Layer 2 of a small transformer language model trained on English Wikipedia (11 layers, counted from 0, width 64).
A neuron's activation on a vector x is SiLU(gate . x) times (in . x), where the dot is the dot product.

Input weights of the MLP neurons that the questions are about. A number n stands for n times 0.00064.
n11 gate: 61 -253 -74 89 -107 32 -83 128 -101 234 -321 194 87 227 75 -203 16 -87 125 -94 7 -310 114 3 315 -176 91 -55 -139 63 46 -113 183 -125 -40 -30 56 178 -276 -60 -192 -206 28 4 172 212 -161 159 199 -88 -44 -323 179 -19 135 -10 -128 -52 -395 0 -15 21 23 -254
n19 gate: -73 254 -10 73 -31 163 171 115 -80 64 328 -118 -147 -99 -27 279 -58 -144 -182 60 32 -115 -113 5 61 193 31 105 106 145 224 -199 -202 182 245 34 -66 -301 -32 91 185 -122 -42 -64 55 111 289 -9 -307 202 38 151 0 135 -64 -34 9 -53 -151 -116 -26 -264 286 250
n21 gate: -120 14 -156 150 5 124 -97 -58 166 150 -184 169 250 -94 -10 137 85 57 31 -26 -240 -66 209 -85 -65 69 139 275 -47 81 -35 -75 -269 60 -6 -39 12 -109 -238 89 44 -42 -191 -97 90 -229 30 -24 -103 -139 86 101 120 -93 -93 4 -235 -269 142 -87 114 -139 -145 -76
n53 gate: -85 364 -228 -5 1 -199 192 24 -43 128 -6 18 75 -206 -89 162 36 -16 108 7 398 -35 90 28 -139 -181 -95 -131 83 -201 -36 91 -395 -135 185 -160 42 91 135 90 -197 244 -53 -197 -49 -81 -109 181 35 128 -184 138 -68 -5 119 -88 -214 -18 116 273 321 96 7 -51
n56 gate: 20 -126 36 216 -132 55 -134 -79 -162 214 -186 287 -162 -179 59 49 -167 -152 -81 112 0 -87 269 -177 -201 -54 -169 -151 -143 -47 -100 -322 36 56 107 -249 -16 22 29 -57 -90 31 38 11 -119 147 -85 96 -125 -232 107 74 204 6 324 80 10 219 247 69 -175 -130 -6 -144
n58 gate: -63 -102 276 56 -186 46 154 -375 -91 157 249 -8 201 4 -357 180 26 -253 77 27 53 32 -223 -31 76 222 7 -57 -140 44 -88 144 17 -143 -53 -220 -43 -6 74 10 -118 72 -107 49 -54 4 -92 -45 -44 0 -21 231 160 -68 -14 -68 104 236 116 160 266 -59 50 78
n61 gate: 208 -94 -45 64 -93 -8 91 -157 -127 -50 -316 104 -33 123 -61 84 151 147 215 -243 211 31 -51 118 -140 214 81 -164 -5 27 26 56 43 127 3 -108 209 109 -28 -83 115 -219 -88 222 -135 10 -135 -9 -188 -206 20 -110 -208 138 51 -82 213 285 -84 208 260 70 -138 -26
n67 gate: -46 -286 269 -11 -102 167 -165 301 -386 55 -57 70 -175 -12 56 119 -177 117 -232 79 -273 161 -39 -199 12 -102 -365 -25 91 33 190 141 -88 -92 171 -59 -330 -33 -124 207 194 160 88 -35 -30 -122 236 -204 36 -104 141 222 377 -205 67 -149 111 -14 -49 -62 -78 97 66 -55
n88 gate: -186 16 -32 -189 -36 157 177 -66 -5 -102 7 -130 150 -171 -201 -182 -95 -73 -105 57 -210 -170 17 17 33 239 -13 138 77 -137 202 -220 -112 -201 35 -366 89 19 7 204 81 -42 53 -39 -64 178 -182 -322 -20 -159 190 -56 151 -254 23 -197 -319 -53 -4 -147 177 195 149 -127
n100 gate: -117 -220 -203 -1 174 -386 30 -30 -147 -42 -197 216 51 45 -121 -409 -125 10 255 204 76 -160 25 101 -185 350 19 80 5 -25 302 -152 -60 72 60 -74 82 -200 -105 -51 42 -45 -121 -179 -111 -43 -117 145 -30 -143 -143 95 171 180 304 92 -262 -39 -229 -156 73 191 -253 136
n144 gate: 72 -48 -130 -140 -389 184 -35 -89 13 89 103 97 21 27 286 95 11 -92 -30 -154 155 -64 -263 -85 46 56 -99 82 181 -43 154 -175 -39 -15 147 22 5 -101 148 -141 -328 28 -134 110 101 -106 225 1 153 115 4 -227 378 48 65 288 -31 254 -167 20 -213 299 -136 22
n152 gate: -100 -36 5 20 -5 34 -56 -39 -223 -150 -40 -28 152 219 -40 212 104 176 -142 131 64 173 -138 42 -58 -252 -40 -4 -101 155 19 73 4 -56 57 -126 -386 16 62 432 -288 -216 -40 -32 -9 119 -381 60 7 -254 88 141 278 -7 -194 -113 194 -155 -325 61 -127 207 -77 247
n159 gate: 4 -185 -96 225 77 33 2 69 -101 -148 -96 -69 -43 -254 -70 -57 -207 143 208 -232 44 -90 -145 149 -346 252 35 34 72 35 113 -40 -73 95 -213 11 -181 -57 73 -83 110 212 -192 -149 -186 -130 197 272 205 26 69 -183 -23 -57 53 -124 30 -70 -49 53 372 284 -110 161
n167 gate: -117 132 107 -225 -240 20 268 -6 17 68 -330 136 39 232 -345 -385 139 291 -288 111 103 -73 -185 241 212 7 19 55 -144 34 -210 127 -104 324 134 -98 81 21 -140 -83 176 -13 -50 -107 110 -73 -12 173 95 19 -68 -70 129 -235 -196 53 267 477 72 210 182 87 105 148
n169 gate: -70 121 119 228 126 -191 -119 -271 153 -11 -51 12 1 -114 333 -189 -55 -12 37 -84 -161 -85 102 155 -44 16 51 -363 28 -34 143 158 45 163 1 79 -243 271 289 115 -13 -4 -287 -221 -104 -39 -229 -142 -82 -61 293 -57 220 -70 303 88 -40 34 -100 39 -81 117 -9 34
n172 gate: -32 29 56 -3 27 -186 -12 22 41 -99 48 30 173 -331 -76 89 104 -109 198 154 -282 -141 -157 24 80 -4 -103 16 -2 -221 30 -196 -143 328 -3 194 67 -16 23 281 -115 116 292 84 -229 -92 -135 58 -69 -73 76 -292 -74 39 15 -359 -62 -5 139 239 306 -76 111 114
n11 in: -47 -138 85 21 -94 -4 160 -176 16 -13 -43 16 199 -128 -162 25 -60 -249 226 -35 335 -136 156 -16 -52 132 200 -64 95 -198 173 267 -87 250 20 48 3 217 130 59 -183 239 38 78 -116 98 -43 -282 -278 143 197 -40 -69 223 37 143 190 -73 34 -74 -226 15 102 242
n19 in: 108 28 -79 38 4 146 -2 116 194 -111 -33 146 -87 -120 96 143 129 -4 206 191 138 -98 -68 186 117 -84 290 69 -64 48 -80 236 71 208 243 -43 15 -261 -62 13 14 -99 233 -34 21 -346 120 53 -201 -140 -19 104 52 250 40 95 208 153 136 147 -133 -96 136 98
n21 in: 62 156 -130 -191 -13 61 73 -210 82 -191 -161 93 29 -77 265 31 63 -172 12 -166 86 52 127 -28 -25 10 -232 70 18 68 230 39 -145 -54 34 129 -17 55 -111 154 -26 184 -153 -69 -111 -138 61 -250 154 -151 -133 -100 -47 -39 78 181 48 -157 -35 136 -72 -34 -5 38
n53 in: -279 -76 -36 290 4 141 100 8 27 124 67 222 -255 -77 84 132 -20 10 93 110 123 21 -33 22 -13 272 62 8 -1 -133 375 -93 -94 242 -187 -80 9 -112 206 95 86 50 -299 -11 -182 76 254 162 110 91 111 -71 65 99 139 -71 -22 25 48 117 -80 -159 -22 -18
n56 in: 249 -3 115 98 -5 -26 -168 -120 104 -111 -85 70 0 -111 177 3 -65 -6 -109 271 31 10 114 -167 62 68 -6 -84 89 3 190 111 90 -95 -261 -28 -96 169 170 -73 48 166 -143 235 -138 192 202 -54 36 -88 180 -60 -35 -172 27 -51 -235 -12 222 -105 -349 -96 -341 -48
n58 in: -268 44 -205 75 -80 -69 213 -184 -67 -184 10 -121 94 -56 -139 -46 261 -19 87 283 26 132 28 -74 142 -20 -114 -137 74 33 -64 47 -26 -83 112 -41 243 140 19 112 -47 43 35 -79 242 348 -123 119 -57 -113 44 -29 108 57 -11 -192 70 131 17 -18 35 -12 86 5
n61 in: -58 -181 -61 -81 135 2 -87 304 16 61 -121 40 -100 177 -41 -93 158 95 -55 -46 -13 69 145 -88 175 193 -67 25 -68 21 -154 -63 -66 -257 171 321 69 -87 7 145 119 -103 -201 -101 -69 -166 230 202 37 -57 88 -35 107 331 118 -223 127 -134 0 -245 57 44 2 199
n67 in: 8 74 60 -322 131 272 -6 54 -114 158 113 -138 128 -74 245 5 80 5 15 202 -110 161 70 -72 19 -17 2 122 17 -81 71 33 -128 -46 -99 -166 -68 92 -23 138 19 378 -180 -50 160 76 -62 -17 -73 -1 -59 326 11 -239 -252 2 -113 -61 -89 -62 -195 265 -56 110
n88 in: 128 353 81 -108 72 -304 7 -91 -20 -102 -105 -128 212 8 -123 -149 -275 50 20 177 -140 11 27 112 363 -37 -134 149 -39 -43 -5 -236 126 -56 132 29 115 -67 -8 -73 -231 56 141 -155 -103 -104 -12 -215 -157 -116 23 -70 61 -22 109 -32 -14 242 -159 -140 -91 -212 -213 -211
n100 in: 36 179 -21 -37 -94 20 -291 234 -103 -49 4 -55 59 -118 17 266 312 -41 -33 -165 54 260 -173 -26 6 -64 -13 48 -139 -184 48 -31 -54 202 -108 192 -243 37 14 -53 64 259 111 -283 282 -15 3 2 -17 217 -40 350 40 90 -129 -224 71 47 139 -134 -170 123 34 59
n144 in: 113 170 -196 28 -166 -139 24 60 58 -16 -260 84 -125 -97 -82 -57 19 125 -175 96 114 -121 -51 -42 -111 -107 152 -199 10 131 13 66 128 36 -205 -167 -312 -60 61 -214 4 -258 -155 19 119 2 -71 139 181 -138 59 180 2 -64 20 -16 296 -34 -129 -81 44 -213 -73 302
n152 in: -179 -104 94 -16 -269 122 -16 107 20 -103 -67 -19 53 147 51 -80 1 187 -269 2 -32 -115 22 -28 -31 -73 129 67 -33 -128 86 -74 97 -148 -14 -140 -61 -139 175 -88 141 -150 163 -230 278 189 50 59 160 -47 223 205 136 -111 27 7 256 -68 119 46 25 -1 216 199
n159 in: -43 -191 -53 80 129 281 94 -119 91 -66 -79 186 -50 -109 62 83 281 -83 -38 24 -106 -39 -229 -54 171 -16 -69 195 235 -203 -44 75 -175 -17 123 -76 -2 84 -219 42 -99 86 -165 -34 21 -166 176 2 -106 243 -203 -37 -8 61 159 156 -95 157 90 -113 -65 67 -169 -226
n167 in: -244 -28 -78 54 166 -45 -166 320 -121 -63 -111 263 -174 2 100 24 -77 -84 79 62 -144 102 165 81 -12 -8 63 -192 -216 -259 -18 236 202 35 54 -88 96 -201 -144 -138 231 -74 196 23 214 15 170 -43 13 22 -178 289 -130 127 -137 187 -135 -9 21 -49 42 -125 -31 -184
n169 in: -113 21 -28 -352 84 193 14 6 96 -179 -137 -37 172 -210 -132 228 -8 -107 -95 -81 130 -105 -86 -136 3 -147 -47 -3 119 369 -198 17 66 30 177 108 -10 94 -181 -36 68 -67 -220 -37 -17 -272 400 273 158 -36 -84 -112 -42 -15 177 88 42 -51 102 -69 38 37 -61 297
n172 in: 33 234 -115 212 -209 -65 -108 4 -38 34 85 413 -46 -112 -34 254 129 -69 -245 -27 -127 188 -20 -18 72 -35 111 217 -99 25 -171 -104 -72 196 90 23 251 -23 295 -182 -29 -143 -314 -7 17 -18 34 123 215 -90 -130 98 -28 -87 79 -102 -21 -56 143 134 -126 16 49 -112

Each question shows a token from some text and the vector x that enters the MLP there. A number n stands for n times 0.0096.

"s": -24 84 161 146 66 118 8 -112 164 -14 31 173 6 -86 185 -11 -2 -140 2 -21 -148 42 -53 43 40 41 63 -33 80 -59 121 7 184 -100 -172 140 33 -135 94 18 -9 -110 128 -88 132 -138 -27 -66 5 38 3 -35 23 154 -22 -145 30 -230 29 -167 -85 83 -80 -46
Which of these neurons fires most? n58

"ors": 60 53 11 169 111 150 -70 -50 66 -134 88 16 21 -66 -22 -17 124 -147 78 -92 -61 91 7 134 -30 -25 101 -119 120 -12 22 -49 184 -279 -149 -15 66 -130 -64 10 -54 11 132 -65 -68 -119 140 -34 61 -48 1 97 -132 -60 -44 30 32 -51 -16 -254 -20 60 -99 -124
Which neuron fires most, and how strongly? n159, at about 0.2

"ets": -63 158 -5 128 35 166 -131 -53 -51 -55 68 121 133 -195 125 -21 -61 -135 29 -82 115 101 45 93 9 -110 -34 -99 113 -111 179 -54 104 -251 -123 -1 124 -119 28 13 -132 -41 81 32 -12 -219 90 -24 -48 8 -8 -128 5 -16 -89 -16 6 -160 -19 -165 -23 21 -168 -38
Which of these neurons fires most? n21

"oard": -106 47 -6 -40 147 48 55 -52 25 -30 -19 -263 -157 -62 -61 -136 -28 46 202 -33 156 15 20 -81 -48 -88 -25 24 10 -83 105 -94 83 -30 -70 -20 85 75 42 -6 -118 -17 -95 -22 -33 73 -209 -188 132 44 16 -47 -17 -11 -195 71 -114 -102 -64 -239 -70 40 198 -137
Which of these neurons fires most? n88

"\n": 161 92 -1 -112 -12 52 -82 -146 -71 118 117 118 -60 20 -54 92 27 -37 111 -39 -41 39 83 93 67 -156 35 17 -3 -77 -7 57 269 -14 24 -5 3 -113 161 14 -25 -142 -142 -30 -87 94 52 -118 26 20 -20 14 59 193 287 2 -5 -89 -57 -160 -51 43 30 104
Which neuron fires most, and how strongly? n144, at about 0.2

" mon": -98 69 -159 397 37 78 1 90 -52 -111 51 -51 95 -106 139 -114 -29 -3 62 84 101 -24 -1 53 56 25 76 75 45 -46 -19 -61 -22 -66 -70 -15 46 128 -48 -189 111 -7 5 130 -89 -74 25 -79 -53 -145 85 190 -34 93 57 -5 -117 -35 210 1 119 68 145 -38
Which two neurons fire most, strongest first? n53, n56

"ed": -107 64 -22 -50 -80 83 19 56 6 39 39 63 -15 -76 8 73 -67 -167 193 144 237 103 132 -6 143 122 191 -85 189 -75 59 -66 87 -41 -88 85 14 -127 182 30 -230 18 -30 15 103 1 -10 116 115 36 -13 -68 -136 -35 -36 -100 -8 -34 69 -229 117 125 -106 -31
Which of these neurons fires most? n53

" pr": -127 -32 139 13 -18 285 77 6 -83 120 109 -16 137 -103 42 233 -22 11 107 -85 -64 -69 -53 -21 36 -120 55 -64 -102 32 -43 23 -219 45 -105 9 2 140 -97 -121 -52 -82 -14 117 -41 120 -123 59 86 6 53 31 -51 -32 40 -59 50 -101 232 41 94 -132 -76 -51
Which of these neurons fires most? n172

"ing": -93 -28 -37 -8 20 27 -39 -17 -46 -82 95 -74 -30 -118 85 52 146 -222 95 75 113 59 -11 -27 103 -107 142 -24 54 -176 130 -23 374 -123 -80 27 136 -146 62 89 -168 18 32 44 35 -28 -87 -27 60 35 75 -12 134 59 -40 76 81 47 -26 -78 8 -16 -44 50
Which three neurons fire most, strongest first? n58, n11, n152

"m": -24 -4 121 -217 90 34 -122 110 29 -152 -76 -20 158 198 -26 44 -18 -117 -22 -14 -16 -90 61 -153 87 -91 -22 61 -91 171 121 101 150 -90 -68 118 57 55 3 -167 48 -55 -76 -60 -24 -170 -63 -31 -112 -27 110 -116 -18 93 40 -34 -118 -127 -83 34 66 -47 -94 -143
Which of these neurons fires most? n53

"===": -49 80 10 27 -46 79 -22 -27 -47 223 188 -111 -36 12 -26 44 84 -51 -24 -26 -8 65 -12 125 222 -156 100 37 -100 -123 -24 196 99 50 -1 18 103 -150 69 -39 58 -70 -107 -159 -98 -12 120 -119 -68 36 112 68 -84 167 -4 -95 137 -81 78 -75 41 -79 374 204
Which neuron fires most, and how strongly? n19, at about 3.7

" use": -112 17 120 -137 -51 138 22 -75 -104 52 111 6 -104 -154 50 55 -28 -243 189 5 94 173 65 162 56 -231 73 12 66 34 56 -87 33 -154 18 24 190 -161 21 99 -114 -118 166 80 -67 6 40 -85 -18 20 -40 24 -150 -48 -65 127 -57 -152 53 -66 -46 36 180 14
Which three neurons fire most, strongest first? n19, n61, n100

" original": 52 -34 -102 -27 30 -25 55 -7 -64 -45 120 15 -179 -14 -106 -50 74 2 130 -53 148 53 53 -133 9 -55 203 -79 -70 -28 57 8 156 111 -163 90 94 -152 -57 46 -75 -77 -187 234 -3 -71 -167 -173 -31 3 33 -85 -73 136 -138 -121 -169 -136 29 62 -107 -24 -61 -29
Which neuron fires most, and how strongly? n169, at about 0.19

"earch": 17 137 62 -92 108 117 0 -141 -74 -20 1 -60 -167 -91 257 -7 -93 -21 147 54 163 24 54 15 31 -35 202 46 96 -11 52 -15 167 -1 -97 82 109 153 -11 -4 -13 -151 155 141 -111 14 -103 -25 92 -65 -68 -8 -125 72 -173 -21 -18 -73 -183 -166 -170 35 -142 -95
Which neuron fires most, and how strongly? n11, at about 0.29

"he": -62 63 35 22 -50 -9 -59 130 -72 4 -152 214 -176 -64 116 -132 170 64 -52 43 -138 26 -35 -137 21 -151 -173 119 177 21 -108 90 -78 -125 -105 20 20 85 22 -119 -121 -96 0 171 -79 156 -39 -10 122 -68 -100 95 -12 2 77 -3 -15 1 313 86 58 81 14 40
Which of these neurons fires most? n56

"ment": 86 -138 29 57 55 76 17 -92 115 -86 144 6 -86 33 -86 218 87 4 123 32 96 143 28 39 171 8 266 -44 125 -12 49 -43 144 32 -210 8 40 -66 137 -22 34 4 62 -20 2 -67 -46 16 108 55 -76 58 -211 33 -171 129 -102 -51 -37 -90 -143 89 27 -12
Which neuron fires most, and how strongly? n88, at about 0.26

" is": 172 -146 -236 -97 35 -24 -74 -231 -59 4 206 -2 108 87 -86 119 -143 -38 113 -3 -11 64 57 -2 -47 83 5 -46 -60 -88 -59 -26 39 -99 -25 11 326 97 115 -9 -142 35 152 12 22 -120 -70 -184 87 -39 60 -1 -15 -113 3 33 50 -82 102 -102 106 40 -171 -30
Which neuron fires most, and how strongly? n88, at about 0.5

" oper": 90 -90 -159 -12 42 55 19 -77 -3 -76 257 73 121 81 -41 173 49 -78 80 -34 -24 146 -18 -37 -91 -137 326 45 -63 68 -37 46 70 -99 29 -38 340 97 31 -26 2 89 -51 5 -138 10 -79 6 -39 52 5 280 -112 -87 12 -135 -13 -74 -16 -14 20 -153 -94 20
Which of these neurons fires most? n58

"ice": 222 85 -2 46 191 40 46 -141 107 -61 124 -200 -62 -98 14 -17 65 13 -47 -14 93 30 -90 129 35 -55 35 -67 109 46 -43 -82 230 24 -103 118 6 -80 15 -3 58 -55 37 -57 117 89 -68 -204 96 -4 23 -14 -140 14 -118 148 -1 -106 -35 -142 -106 -18 -4 -89
Which neuron fires most, and how strongly? n53, at about 0.3

"ther": -48 -24 -49 -8 169 73 -38 -20 -22 -24 -45 -21 -4 -190 -107 -113 70 36 -22 15 198 165 -64 -49 -39 9 42 20 -18 -120 77 -51 128 -16 -92 78 132 -54 37 7 173 -74 -198 108 -167 86 -151 -133 9 -50 168 -145 -18 35 -158 -81 -64 -72 -191 -71 0 159 97 164
Which neuron fires most, and how strongly? n61, at about 0.51

"ected": 58 -167 -32 59 5 27 34 -116 -42 24 155 54 -119 -64 86 91 26 -156 194 65 149 77 47 -14 125 36 130 60 24 -80 79 -146 132 -138 -89 208 61 -118 110 107 -200 -19 -6 191 -171 -172 19 -98 70 -41 -134 65 -37 -65 -75 3 21 167 -44 -107 38 -88 -32 -33
Which neuron fires most, and how strongly? n152, at about 0.31

"og": 17 40 -42 -76 138 -98 6 182 34 -96 -65 -31 -30 -2 31 -126 99 -13 144 24 39 158 67 -77 -92 -114 5 151 81 -89 60 -5 -53 150 3 24 63 -91 -118 1 -55 46 -83 158 11 128 -221 -146 -181 139 -4 248 -69 103 -28 -104 16 82 -218 6 211 15 -12 142
Which of these neurons fires most? n100

" and": 36 -39 -106 17 -96 -1 -33 12 -62 -37 -9 -100 29 -31 -24 -28 37 -87 -49 20 21 -41 -142 94 101 -179 -90 -82 -38 -181 119 -10 326 62 -80 136 97 -119 4 -17 -38 -41 -4 101 -6 -25 -199 -122 116 -145 94 -30 213 -70 -51 106 121 85 33 87 -110 2 -91 -4
Which of these neurons fires most? n144

"en": 21 -63 22 28 96 22 -27 -41 19 38 105 188 -205 33 -11 90 -73 -209 91 108 -57 74 -55 123 294 -144 171 41 84 -41 -8 101 125 -41 -35 84 -99 -61 10 137 -3 -81 -6 206 -41 131 52 132 3 -34 97 -174 -10 -110 -94 -55 62 -55 55 -36 78 -176 -174 144
Which of these neurons fires most? n100

"v": 149 -188 58 -101 81 224 -132 64 47 -79 148 -37 34 36 9 121 -64 -8 20 -37 -224 90 19 -32 -231 -102 136 -3 -41 13 13 190 -44 120 13 168 26 -18 189 -31 157 215 106 108 -4 -144 -54 -28 -85 17 -39 124 -64 -121 66 -80 37 29 1 -160 -76 63 -168 -23
Which of these neurons fires most? n67

"land": -98 -123 -64 -130 207 -51 21 -69 135 52 -36 -67 -79 79 78 -110 77 99 -28 23 21 43 60 10 -48 -129 100 -12 127 80 34 107 100 144 -74 -29 123 -38 4 -4 109 -178 -92 -91 -143 219 -106 -134 27 161 11 -26 -67 123 -128 37 24 -55 -134 -87 -145 67 -61 -161
Which of these neurons fires most? n172

"g": 75 23 101 -178 15 50 -109 189 81 -135 210 49 -9 188 194 47 -169 -30 -4 53 -2 106 -63 -202 89 86 233 34 26 -13 63 100 119 93 -60 -6 -29 15 -1 -107 32 -41 -177 137 -16 -142 54 -26 -67 105 -13 119 104 -12 70 -121 -83 -39 63 107 54 -52 -181 96
Which of these neurons fires most? n67

" acc": -24 -17 -30 -7 20 45 48 107 -86 71 81 18 278 76 73 79 85 22 113 39 111 106 -108 66 -78 248 177 -1 -68 40 3 44 -224 -22 38 67 153 -97 -57 -28 42 -40 69 98 -95 -171 -181 -187 -6 -49 172 171 43 47 38 -53 101 -151 -64 -77 12 -79 -214 -35
Which two neurons fire most, strongest first? n61, n100

"is": 66 -1 -34 -142 124 -104 -29 -100 65 -95 -71 18 -51 -223 256 -35 41 -24 -25 55 -42 160 -154 -201 -113 -104 -31 20 55 -12 -49 -209 -85 44 -73 44 174 11 205 -2 -59 63 93 -74 -183 103 -127 9 -96 143 -115 64 107 123 155 34 -35 -46 -112 -100 3 47 -90 -33
Which neuron fires most, and how strongly? n100, at about 0.55

" m": -13 174 74 -79 82 -28 18 114 -83 -9 174 -82 51 26 -26 52 -193 -56 47 34 -61 -183 118 25 -18 17 3 -34 -39 61 -22 52 14 -91 -35 132 137 17 107 -209 8 -90 117 -135 -167 8 -91 -29 219 47 234 -55 -167 79 -1 -31 41 -34 33 45 38 -203 -117 -60
Which three neurons fire most, strongest first? n67, n100, n21

" David": -4 -29 -32 -6 225 138 29 -83 75 -93 69 -73 -112 -113 85 -71 213 173 -138 -55 -41 23 -162 199 -103 -8 59 -14 -16 -1 41 -31 129 65 -92 26 -6 -68 76 -100 9 -90 -60 -177 -164 17 -158 -150 -25 -4 11 43 2 71 -41 5 37 71 44 -108 190 89 37 -3
Which neuron fires most, and how strongly? n159, at about 0.34

"unn": 10 68 30 -257 -3 23 -36 60 -102 126 -126 -160 -68 -32 -40 -44 95 45 144 20 116 54 122 103 -130 -10 0 201 155 144 -35 22 -55 -75 2 222 134 45 146 3 -100 -12 57 82 -186 23 -60 53 24 -62 -57 -120 -94 -41 27 -203 -2 -45 -18 2 237 -191 131 44
Which of these neurons fires most? n61

"atch": -152 88 76 -147 111 297 -24 -27 69 3 61 -14 -231 -139 114 -84 -39 -49 75 29 180 62 46 108 -157 -102 109 19 33 -37 6 4 131 -7 -70 6 53 -82 63 -107 -101 -23 -15 -103 -10 -43 73 -8 26 -154 -2 -71 -251 -23 -119 34 -85 -195 186 -54 -82 21 35 -53
Which of these neurons fires most? n58

" W": -158 -46 98 1 -59 86 -55 20 31 28 88 -119 -51 -9 85 -26 -30 -26 -119 11 -74 -62 45 -79 125 -77 -190 31 -94 169 -43 68 43 -67 -103 65 -94 -24 -50 -281 -131 65 -35 69 1 -67 -114 -83 53 17 68 65 14 180 -127 -91 138 -115 134 -84 -4 -23 84 12
Which of these neurons fires most? n53

" p": -129 -31 104 14 49 90 71 262 -163 -9 123 66 39 35 72 94 -30 81 131 -73 -116 -5 -18 -91 85 -31 -118 -44 -96 -87 -53 -53 -62 -33 -132 38 144 -41 -227 -182 110 70 3 -14 -40 -45 -58 -36 29 121 110 97 -110 125 83 20 -90 -75 39 201 69 29 -82 31
Which neuron fires most, and how strongly? n144, at about 0.32

" are": 151 -30 -265 -66 27 -78 -73 -228 -2 -9 227 105 96 101 -23 134 -119 -47 93 34 -64 42 111 18 -18 58 126 -95 -65 -69 -27 16 102 -207 34 -13 218 104 124 21 -119 38 131 18 -96 -80 -63 -154 14 -67 77 -14 -98 -35 -26 -49 62 -96 93 -108 76 -83 -163 -7
Which two neurons fire most, strongest first? n88, n159

"M": -45 79 1 3 -27 11 -14 -45 117 -56 36 -73 -10 -8 -112 27 18 -47 8 -18 25 -124 106 46 9 5 43 -3 -161 157 146 86 104 -57 -81 72 172 8 13 -340 6 -40 -61 3 -51 -53 -168 -121 -1 121 47 -43 9 75 -1 -22 -4 24 -70 85 -3 -55 -151 -127
Which neuron fires most, and how strongly? n67, at about 0.28

"ens": -145 30 -42 53 -61 107 63 -65 29 92 147 242 216 -105 171 221 -9 0 240 -42 -39 110 120 -22 91 40 61 -60 102 1 79 63 -215 16 -76 -18 82 130 -234 85 -93 -36 145 65 -2 45 -20 -4 -8 -22 -87 107 33 -36 18 -12 -91 -153 81 -75 -30 14 44 -173
Which of these neurons fires most? n21

"et": -46 -188 128 -103 183 -64 -48 4 66 -150 -25 -52 -10 -74 -36 92 -185 -125 97 -17 -50 43 -7 -108 -146 -152 -30 -191 103 -51 23 39 15 -34 44 99 -74 78 35 -21 107 -166 173 5 -122 83 161 -101 75 69 -69 -26 42 106 1 46 -34 83 37 -178 -100 157 175 30
Which neuron fires most, and how strongly? n169, at about 0.32

"S": -203 84 77 5 -25 27 15 -54 59 -44 20 -67 51 18 31 -104 28 -12 32 -67 -46 22 -33 -75 221 223 60 2 -88 6 191 -19 142 -81 -62 -27 279 125 81 -198 91 127 -118 160 -4 -58 -218 -30 33 76 -70 57 -66 27 79 -125 -52 -1 78 -81 -107 -116 -41 47
Which three neurons fire most, strongest first? n88, n58, n19